Layer 2 of a small transformer language model trained on English Wikipedia (11 layers, counted from 0, width 128). Numbers have three digits each and are written without spaces.
A neuron adds its activation times its output weights to the MLP's output. To switch it off is to set its activation to zero at one token and run the rest of the model.
A neuron's activation on a vector x is GELU(weights . x + bias), where the dot is the dot product.

Input weights of the MLP neurons that the questions are about. A number n stands for (n - 500) times 0.00089.
n3 (bias -0.075): 489328426526609366367513572398599397537495465379685441495500337488576558553431484591459548420298645467582270577426489755570263518657558447661339490663507530369595477559439350431570471633513629474529446490368562504390505355422407435411366468315398587661397417704556286668422456571472548365493442592498628398248524626539726492707661508481694489642626710644373364453587491508412471688582
n10 (bias -0.065): 455400573510548509556558513557670487463383420645654562549484470526507352678379522423458510516660496527649658401597597497589484385583548518582488572329417619522455718633469454565555421694577575384475588466504432496396327319294407399510418513273467603530406407571513360512475477400610632437222389628598689591253448667332538506586674374560494516462495619621324487296538490575467519468598
n14 (bias -0.062): 520315529350588541360447473646597506565586515574597426382327619550584294380459516360458532435625473470550473544361525532465645470377347540500579485381260539659418690609647617362585461451565637401401308445528617522455847488442511465435429345580393560597559451513511529524355481523680621478488451553374581385615509617371436706531488569416600429378343712590460425576522275460384486349564
n20 (bias -0.046): 566509544580443339386475467362584469443369632526476671434468436563529469425304378556471619458461610489592450518475366497542603627831598561464685431400528605373691497721541742479640593361500413341171267349465645547448470131311575287184542388466531527633414458566535259645295510463424670454580420622626596714465407507608685442666471587462592445544696572612373363431783490468540571598462
n145 (bias -0.040): 402297451559379606522479510604790645549377406476605498474365547477369489471500343414505474580640512599450300423526676398538378537625513623555493478456638548493506456471272503509510515562458540549586475496487375541322749377389649648566429621352335730592580506574360487483671556306293478441482496550411531339353392440551394476528638479575462574515682602535465304577544494503628595386548
n157 (bias -0.072): 543412354462496558423447481284628287662372453408715619591349497572420442586096328347400610438637693372570389589370452501655654477734558741581591670420369530665617430594625529581550440910692600301412464319514725542476609350462459531628420365449482514315583416578493660694621608584532639532204415360429465546620341460475319751599476521563616459576589506636571356467512294491383472554391
n174 (bias -0.041): 657507466577563651298506558339453615326560472486658480525657364301443386769392402398372489496375316491508265600447499384492296438541356489335485651510408479315397750558472506436435402692500658482586608687507480580473597332454416677463431459598420453437427487642569713568464555386656490310616430506441364646376603507451619562690687379543679460630543698778498417399486508456494618431365
n184 (bias -0.044): 644495672504553381496495576514710574446626626466489472496603351448395560456615422289499565547266551558625407603516479568538691391501378394424350322532480496718539558469612567396487775495497640645541526654220361571343589614546421650418411490524364506358400498643522660533300319478636501654494445431334505396531362565470542479567513496408612538617525434507552430372492425481497473452509
n226 (bias -0.061): 632499492441271785623335629407316500504546379483601253516402735605571487607547624281443740475639339416553247120309449684762507425367570521386385576511680428418469480727736439347525701562472510255588620490402575394571615413704334453622432422691320787149542259640638741451519719661477390501333475725254711663599024383344469677654401742660609543485602490554560637316357405449736468516487
n230 (bias -0.051): 500579364710514638340763485371440578456506386358340420484638331403530465395412521621419550498531627487540481597555493396470563456651507501571443599598498534383657456357405487357588419546462628735459517449450608631352633563333515680507503491330556538521323545574531761654481462513381649388555372449609501480483457532521524506456662477460587455558711422515266217516476316483351540491387
n334 (bias -0.048): 595443606364402419395381662451606492594592775430550573532666412365349272572568379299327515562208635491647571468421534568592462417569373460759550387531480549621369393375507647417576563561353588648487373392364513457423442583302706424424478572574626477164372502588446596543531403376601481563468372449505560482528532705493464677374535522407598512626515639475635586634488353409440476578610
n346 (bias -0.063): 464345477475420623543555672319469424507459588560391466535526442425474572594415584319413568476543430300510372386423692723798558456350688588443527499334611455501467523623464539449382430658692400635418381530584516341615476457701437459533501468645600540606537473468489637591459368650456459497380424812466420622583374457332601488655419729423399457518600526335542457362584470571549547361434
n385 (bias -0.103): 503580423597236814431612513329369532282494452439759436548770531418428620622321483276284554608317527594449281681525636556608646544554460582471560283284785508552395350525282459210681659545423329329304667387232582505204598324553560585521525576394450745509579362716503526445438628244492605538366388537544575732365298417548655481628772663645408699919676428670120306604521384455610626655633
n413 (bias -0.061): 525559490479575371386481354447604651427589602332321450518404759522389410511464380497351655606649773595369435570506369509622457559597689373418614249512492589334553418418590559424574577595695610541395465397478541484424614696406637529510391510463476659109592487526621478263365597470435497521543499451531474557405538576490408552419605454645628745356685379512619419575475361559535521379535
n435 (bias -0.067): 596582564406558420263517535612581514578401443588481600433643391474444434444408466459238566535438381386546418683511677653677547589682711534450418393352381574587509454534442560435434422588456639527191479517408448444228587305512751364256379331271625575210734493640601772440263617521519735317481416306450402508489326304320421547768621486370477449606463445569551456589732424605442592495444
n445 (bias -0.053): 421468364526335370452680677356514658404497501474531479443699484319551730493378699507466611376552378411412644599344409492522785472456520527459451600263728462616399440792447647245560354345688533537715162501411638391412405482539553367408481623634676577651404513456587466569572512311449525662495435554647565671478329543386428574725538693312634308567503474592274431360578300539562644494508

Output weights of the MLP neurons that the questions are about. A number n stands for (n - 500) times 0.00078.
n3: 519354521507555430323446524489487459517461483449590560503453423357538514682499526436548415477503512490495487477512544572533486490565494504605555477561579482488485417417560486533538505535478439506545432486549537490563474411347485529440490426592478523595474513469482412375548462509484538563470486527415512522470620577516517575500625432616486551504557513522547568417463513477400468536426
n10: 559596612464456497374520624495516389579525518462569541631544416346599481570335563376291533436530465384432510443463418693598497482496620523658622436303413387419651435601616588506617616586645615522397369440360496349360367315181541345367454372420433574505501634479620550475488287393419613567507833501372594591427496615513419492498485451502638528579545522422477369444537659524390507551459
n14: 429645441531558567605474327551607429522441381614522525472498336653646505467901603369646543403484457389534524609543500439481496538313322411560541588509415502461537387428586558469423478357482596643437459350645685500603667511511476712442437422637458573315462557378581584377599467503496412456513482511561545473648543621617456504611543533618665541367421508528321448392429432421511332435496
n20: 462454482413606456764438404396429704549392506408546328462442493481362573310513670526472483591551354620446682561482443544456448508352617446692539467575563591474374543278566454431645456530425403547515558427583440553499532534548467611764504547514375436471432456368466440550544384493542402538491544377626544399425504467467409455431597612564540658317361620380396596712462554590503500576543
n145: 485359375491588430615578475506379404505499467471386460506588635621377323464425478601481608520635413633609538367532574355364491524482501563483317509718584555631504405395483519549528326547521460478385609362578416533635223628615436687798566633503459432374432481413510629586585638620594550522563538472449357364560494330410441471465500441570272503449424504533462515707420520508499547523573
n157: 668610347474449565631520528596521551473447398558585402506414399446480491600348549517380608578488730449486601452435485473515420523523306529423384550466337330434387473501557452560374586467573451502558467525443568510492583380463518553464477402428544559474635453355502700545342577452444571496599673622439601512544476346445463495480322484531527463375456558384540586648505660375479613542606
n174: 544501536471438448649551442540479480434547512709566525534496521613581496566451302423449464421383379491552628321578382589544564443447397483332466488528514494424423560246349559393571480494454446495511384476415511529542478626589458444613564712623396480317485833434527484409561437517438522445260316848551558715546376422442483632498538508558474496493628458562573494629460382456476429608549
n184: 519397536562459407616412610499495462530400369538519467472436564530487540525496426514410526554528482505436483451431523410463492544611398415494531335537463465354477486534420552566663458354493478532608477524470635414464507490558543466456511588437548374370425503562555525573512399547431451512695419623558511560540468526598570533543459345621574577588577440585383474641525532417598558561483
n226: 414562372359297615387440580555794370382562238481740431459268423453426496657354417478277551376733445727619430420409546515454472448549372673305387524533513586565545443634404515380650740457754471617694441482593227673734784769531473604300462394453421572223355477496565529336281465655489397694216359821626500456772027654330271541600591754295397419848538519521287640365388435550520667631817
n230: 735569453568498520563610521495506427492555370462502403502509473524613513549604569578317392549581377557513443537539473511410551498465498441565673457504626365563425436538394615498566568420470394597527483468437551499517486454516498471490447423417595574478350496544479417397535486560450621534388489586414484708567583516575406445444451624462495570377473522434466515241613422420362577530456
n334: 543365571381505500544456382541491425575530616654400392537501526524492651418527405557554446454426437431538423489467394486485521566495399437569663472458512578474498678523382570510552385488540449480489600520594486575457288557591556598586616430405494407320482453540482512419651522450510389512578474472394479525536472589533382489466511495475493487473581405491521521396500535495630475520546
n346: 370493467534424484571505387509401491611414503386440550522383559539430707445429520511619495506703592616602455664355443472641500474603524400593501478493456343498453471505417230616423425445527535508364429548458408561596525571474483569507514489557451540596480511467509580628710492515501369459410483425484536425484528517375485682493457481472519399509441531438601573660446537500570447581456
n385: 627513325323605489630658669599492853342677548517454383475744593474564584740689528367375491516596603295335568439562280447463545370563440507533719591372447265248371586559487598477600516500467535770507595573554332493487643413636513404662512391587593514641377343598440793714485354540420487407486491618532362636653426486364288384398470443213383687550489313645406580216447558458545448505527
n413: 473590562432672577582518557439479526545649511445464539529498466603451503426467508515487571526442517517445594577464553417441419493426489586516591525474437387519573496384481405516405628499407507426477315553567575483618600487393630514434471524529493499674548495540458425572576432504581474368607362546450465484483461392414464466451536430610440534357394530392583341420533433555547454481478
n435: 396469420373436600520544599416496615586525548610566415485450524461451407595589472502615513441489474474536478477506459327395551511515594525617502349415421513446496411417516544555546444493531567481611483533577508624325660497598606383548470446533528523554563549551537388537510468519533557539532533453581615457496564426590515400544534448498462397467403394426570369527557464454493390560473
n445: 384449505360462471489450313467385475506537514560474517529568523581433509414591704608669399610458602534458415422641534765476600544429583563493482446480522452360409558590623402645306492445421424496572539400423511530553489345393497498491611532576469577456508483427591480447472635532519512535559527355467413534516471406534549547497565466572463418414388499367605647417424459521489440512464

Each question names a token from some text and the token that comes next. It shows the vector x that enters the MLP there. A number n stands for (n - 500) times 0.0078.

Then comes g, the gradient of the next token's log-probability with respect to the MLP's output, scaled to length 1. A neuron's effect is roughly proportional to its activation times (output weights . g). A number n stands for (n - 500) times 0.00073.

"if", then " El"
x: 652480265316502294532398479443605570481347411444444529951353522538474711539650427494635298640565522446642587507630498505616590464351405459390467467693365442496496295335528340701501482462537485545606558502602456578542395533553287527640615426390445605517510623277636459566496556600454475589579669405377349441547573456513579389392302406410516382374457362414471545659418618580395390513559
g: 630577475590492343558505597448473434456462618598354395272469476364497380366412454494498489565490636715358689233540424500498378562434573409594532476667596627545396434580371872486525447522573427377397591445278442587540396439335510441509413613502649710460667526578520567598335569384382319582486470356593463548153461497512513410475552613818301920551565290609372601460624292575541456755660
Which neuron, switched off, lowers the next token's probability most? n346

" World", then " Cup"
x: 519574424397491268507537645388557536651376464561561491929445394631434506377666395336514209647303423385709478556560667517357514506432382407511458316632447402486378442406529545556572264392398424654477540366526489496662476599642368462442629307325444505622407775384560345556570465350529327510490560438446292492429744608528730531435519446444549438471384586606614522596479560574433445522605
g: 589365517216545717434571677532594488467396642427453448578422648504387555506488466577445536708551372293682604412440455389415500634451480572577531328396456325640680464660699278386479242718529453396519519341514577285552368420499553525529371451559479567566607172435624327524573333506441703515463490643293387604462771602620601606481449487491302446294737300571721652436537531428475535447806
Which neuron, switched off, lowers the next token's probability most? n334

" +", then "8"
x: 480574312477483568700490356363534603494421440514457417942324429648302495323608490456602350460462338375423433471544598421440559460430316595510586464766423345547375490509490472453486461456430390696629579534620445649411501508613432507599544415406341526484401772395562551526737580356498345612665598547545380560325572419557440272524380563417427561391614508379670557477604611544462532425573
g: 495621412559358591518617559385484632632381653457585595484398358558438687479553366587531888426520299427411624618567204599634360382536267324386375764554442428584508561598165601600490510524548451440434669439429637622579606461479631562530409459477480651420359375569628261593279651468402523254561468601296721514371591515352458575780498433608493572772540537346471452294500517406477488451416
Which neuron, switched off, raises the next token's probability most? n145

"born", then " 1976"
x: 675714402308506250492431449472571446458389460515496610959494412650357425362673400514676458592530350409517542512609472532385417494459427433457641417747362418497486333492517497489560616394362425561399475424447545575388431507580470492513618392431410627401381782471605478575482562499485406602484651260452383433476676438510360351439452489609446549408524501595672567702565493566456338458527
g: 378564436550517503458657251578656558476674583497480544495535604627407571414521470413492585610434346714339363246564499477442700539400595479267516341544555423452591575630766758417519561312428500371433294555679632575630462608540451716446293458552403568557588295582406455550595347507226576543684382645248457604549311306574338561593306585502572821552322555493540505623718383372438405431341
Which neuron, switched off, lowers the next token's probability most? n413

" |", then " 9"
x: 614583418372500471661487401446643600502331419596544504946406480614399607388568459506637281583459387465554383469620589505438536513420408575504677493683400357521276433402401416549505479447394411536513519520494440513404580477598387532538600429391444677596467724404594513523604542372454420562502544610543455494386565441485430090534451506435400481458503418400554535515576618549452487451539
g: 403566335696297431632345607401331415487587464502691188500514628708567560450722538621531552546337488416509550453447620290810551500479452573376371317477455555525655618476638489416536219350498532522507638283222570553450476646392453621689379611636382402586382626424380312403380583626232348494469619440303513478600696608536520638419361417479497617375430580655503484510577449677549586669749
Which neuron, switched off, lowers the next token's probability most? n145

" |", then "\n"
x: 619585423379463438532472536405564602486343449554581471951424471676478682377573439498590299628467349460563350502668612570394516484376493565502688504655422341516311396438450401566535502376408373507498515458411465508360594491626378507546598443372408670585437715425608568491568516460473419551488550548496412518455579423489471119552486551419415504471474426459540474486535635560431448457546
g: 602620488184549560577596358661495629433329431454528803665330488631334659489583555322226613556678621412508364668618536548356499468514544620520683705542370531485536313540355397564557521515639564502535475505602375486547575411643227473587389383272352481499724302420586560648556518407608574338373382634412484357603380537484356453480529584305445562666333341431412783563436552294623741393472
Which neuron, switched off, raises the next token's probability most? n226

" the", then " daughter"
x: 548627210446577421535540479414551579499344352557561513953402400625457424420533405580633301391366319483537458595605459483364490471480344476442535491703466400520494590543461417502509352403474487505426554590384500585461585504530369489506589413386517561546504951488637586584513447451482398553582427478448399484368654400520621269524471460482609360395384433552499499501435667608406432489575
g: 464617442540455475524762551682427445632387372624505371646461436567364703346537421539400761456427467562450573352649282522456583763343376448335572562580515431529561670770573432410580755492540458367590397559227560400422398351483476366471231734408534749630570085406407716688395638584364478544516407535491388393342542407541520665459541490426491610430578557630524498598420472383306486648544
Which neuron, switched off, lowers the next token's probability most? n435

" helped", then " the"
x: 505524252307415408453583665430530511550337410560611429944473350602482497373634417558699266583565460548509677555584593432324613508453570450484601445573383451547477333514500444426502410452382504604456451436409502574422446503540429512681694412213572552500520811244603533538566504388357555502656464330620272541456600441493422431426389481507488320415554414371527503632629498619418414525556
g: 556763519575609542313340650330484348606557468573368557338436373657448371768454275505398404484513769668489314655365426337607351487350546456709713530553426544590383376309555591575558620480418551575561496444557633423644562554332371567564664353473475503542675695456753522563625397507475419418392800377332311654362534561665413398272340426577439680544574556400458493622492395557621286405384
Which neuron, switched off, lowers the next token's probability most? n230

" qu", then "ot"
x: 527463417453546475546528505398513600424433358573499548935435427632396590458754333514528483626530175514665464549554511496463656400316348507360604411602419292520530481456352286525448536448356414609571425395637590588496612550453361499546683432381561521639547693405578428736598425595417427554402621578519245424570449436400424454367328549376513412483492345342655566556620575575355427448628
g: 423256641387627690336494609681468362651381343360681635549552560311535405622531413427671413540366307544554761524335419534498416562508598742728532568517217548635518365304538492473538333586414480812486487451524377459603686507522448470517492540580474751633471570680553587401560404625442441415489654333528538489585491472711338409361352357226369486299427338629512547484377518585622264691542
Which neuron, switched off, lowers the next token's probability most? n346

"rated", then " in"
x: 484669243283516299425495467373612534492235412527524567947518473664430579387621376501688342479529406452562503653614405518368520516480540550476596456596321425504469442430601429645485423511386457460473406438432432561481470501577430450474626375372505457464461871398622564494620633587443357565516614219684393489459510365536383430507500382523583626389540387423702514530599436593468469438533
g: 589421287401526345550424556416428644346530595599528376474316318503525411328686406392557609438589472410368722626407675586401536354451383641449565602440583416533391342297715377486657445425703702572584357483560610709371444535632719667510668356578572547640616564532461467676459515583429711403228665393180480487599374542667495449769435537270350476567516546466508409648583520493270540467266
Which neuron, switched off, lowers the next token's probability most? n435

" place", then " classification"
x: 579496467338501425652463537488657663421449407547470537940441416680393496221561425481711347539452287384453383536719619478384439472352337508521703517727346357538488335286414547597543296360457507618564464353437548524380541625590389487528654385281399556532465730441594590576505406510553416589479654299493630462394552403464483426510550555381435558469483533446641506702502447516407465467600
g: 553543657458464641378490487422256396425635606310475314482465326648529632511598336268420458309439596564467598537702148572498573411526523337629487360784560477766663646190601445504472463562496563447467492506482589423482485644647302269652431584531529387805474516566729548398367436251552248533366571414704502454573622617505781531505608507638503607431479441444477542451346560556383463569426
Which neuron, switched off, lowers the next token's probability most? n157

"ined", then " a"
x: 500670251377581295498552518349633550532283452425527535945444355658462629411691362333657342546581366441618568629593474495411542483506562462474512469417355454536488370333588403594487361471424471593476530535497409555490548574584463433394606413409540535444522804276623759435470493457501386630615655225600308509549564418518295442568495492486564546409379335417619552485490424602449421416554
g: 506470362528618533376204458539493471606433437524419466496196570652492424444502375639810561471546408377293482244686645386656612499386176614648616464579545317479704397262633522629457249581478490515614314583283677533464491501596568452648543449332570620655670235278533602590534540389527493376583480461638553520646655550370581458453674540514659679550607486284415353627453570497436500383517
Which neuron, switched off, lowers the next token's probability most? n435

"ct", then "ance"
x: 412427310347598412464495595415580653413445291568439488944479475723448690308622498460577472522632373442401507543639458550385488476452449402418620460641253395499467535326532306551486501329498458443441462405495471517342504512554399470611582419426521558499483748389665438478622593575531418581371772298554383479634721402467524513346563582506513587331376485388685512480450579591340362430629
g: 565649682714550405438596417217466389556590410469530630626561354356363539447595670701337425550329402427311467331616507471598449692568532362396519403575633422493327447397365525458302504264434522427481598581567715541585610483592643339508523323447615495572661448483464502385557660579454438675698262621390293648399729465399416720189466490684543451471572397548560562687557447209732605417573
Which neuron, switched off, lowers the next token's probability most? n413

" range", then " ("
x: 580568372342472381531400642390495549488332410435555456931515368705501688301667450477696391423551300355697458679525477532342610443305373440508646481582331379555383393412605392542593423343558578627559322483668470538372584507548292522520519438430489537576447814477610521470654451490478357595459624413821456473540566616439418469474409510292592487551477469484569447491642381547364443413540
g: 701628492375464496509293682540386403575713552467520169482627411758454488631303602574430507570539624442514452118347370609439344535536389688590474331472576407658342539614508442720209365586569580475609688415521605453590402414596626345817676483566432471569703403360318386198498620360411490493411557446322507602377390619579544486479555566430529563532570617544585315402453603568540638468476
Which neuron, switched off, lowers the next token's probability most? n445

"28", then " March"
x: 568672451431406265575428261447477492569365485506433463948477536677416510389658398564720386439559292443603630447638343520535539474497389522418526454597492405457322424523462496730500506383391391502466559419587547612590319672557308464563612505466463553474382699340655441509561530516397334581543761444480482564349689450596456360477333488472414413524437387439478682606499552550401444502540
g: 582621402529438471595737369534827447488308578539657422536319584587340689502416528561457695269564455366406440522680592516497502619431295646386432398528541557558478410521410462622415617492599542506432532554352405474323487467611435435607192689647293655550526089431491430639516635432473417580524181653488333612442600256467439448717650481524544472320453448493408652675545408372621718607614
Which neuron, switched off, lowers the next token's probability most? n10

")", then " regular"
x: 571530436407490453470520426459554549425351363621469485962430441698475488477543423543556354577461392386529387593745435484420484460418438512483678456631507347547518492487438460646565283282493385586484499452538450583531512458650329432579689452291430608680552734369562418463373556500444387546440740469485497525403577454440485255393458628473471453443427404565547635534554555541451353521558
g: 494482470331661417475563367573352408434481370514442473535466452507415392306695571607621430404678344679517429714477681534609422711343553259309358471489603490723586682494352464275324319338382434429349471562403329351664338561680355607249786601411376381460444608560339500707675560525769494406483453483330515548530651601625596638530536678642710442620529487451613631518457487386443454588644
Which neuron, switched off, lowers the next token's probability most? n10

" |", then " Australia"
x: 600582460393423401551414505355546560520336507596508458950451476557434562430562612525624281562485349456598450483658552489540539492417433547454679481616418351440293391474446488608476432447429395492456519468527497496482534537652350507504609431482509634623490762405603519529606547498376371554541518589522402523423629407498485090452380465442408460467532431431535542496508664561445476471538
g: 496749573614525602447401691489346529566544659438631590394399489435553273556443341408687370529649467590393417653341478474504462192578660565364529512592476565585531541441629387608666640547462754294450526717689548505552359521517652569448597469528648592302349794370481472453377491474524715266605657358583593462208237621511536226519420355541471680508560563292471541459388454313448402361388
Which neuron, switched off, raises the next token's probability most? n346

" from", then " 1990"
x: 572563281452568511472409711449611593433327413494480511944403369649425418383583432571665278577442414459485413541714514488350502458496390455476628493565366390500605402398560401540491330351454452606419571524428563565464559499474344464477738506237415607495477802473603498621582435533420451542614468366673554526369626392514429265444483476441608436391526417483515475671527622572442414509556
g: 495763300295392613581584516559708445642219508697463379632521428596489513554464607515387585549442315476595659574551487626618490589652451329436388435460427554464435572782624660409637472345672457343150523583433522585559476331417399395354504369574386616615666164351445464507510426604463611348421242571360578517322422297532520629497681709694597639497489517529295491531425532471406727512578
Which neuron, switched off, lowers the next token's probability most? n230

"ech", then "stein"
x: 544529431409551463523453616398553569495309334541539433954389456707464488425554403449778310467530423378429489514622374535408443512467264368539560490597346364650509478440611404629567408400426402543341554424625507559497557473582354439594569373324369534509476713429605531434548608500567345591451775351353368479482711303511510417474471577542506421356524449641640604591441690606457377471569
g: 444609395524444165537361264481343510715444634481265495554518441513590469673411221717523395363334412679486328486539581484346449461639673626432432699418528668523566614326572469644518627470421491438367642350588607457464719543381524409589604424557382371451347592466303381480636334521543666528641557466506407439525441571697388670556327547754481352375550678540752393638471612316806480494467
Which neuron, switched off, lowers the next token's probability most? n226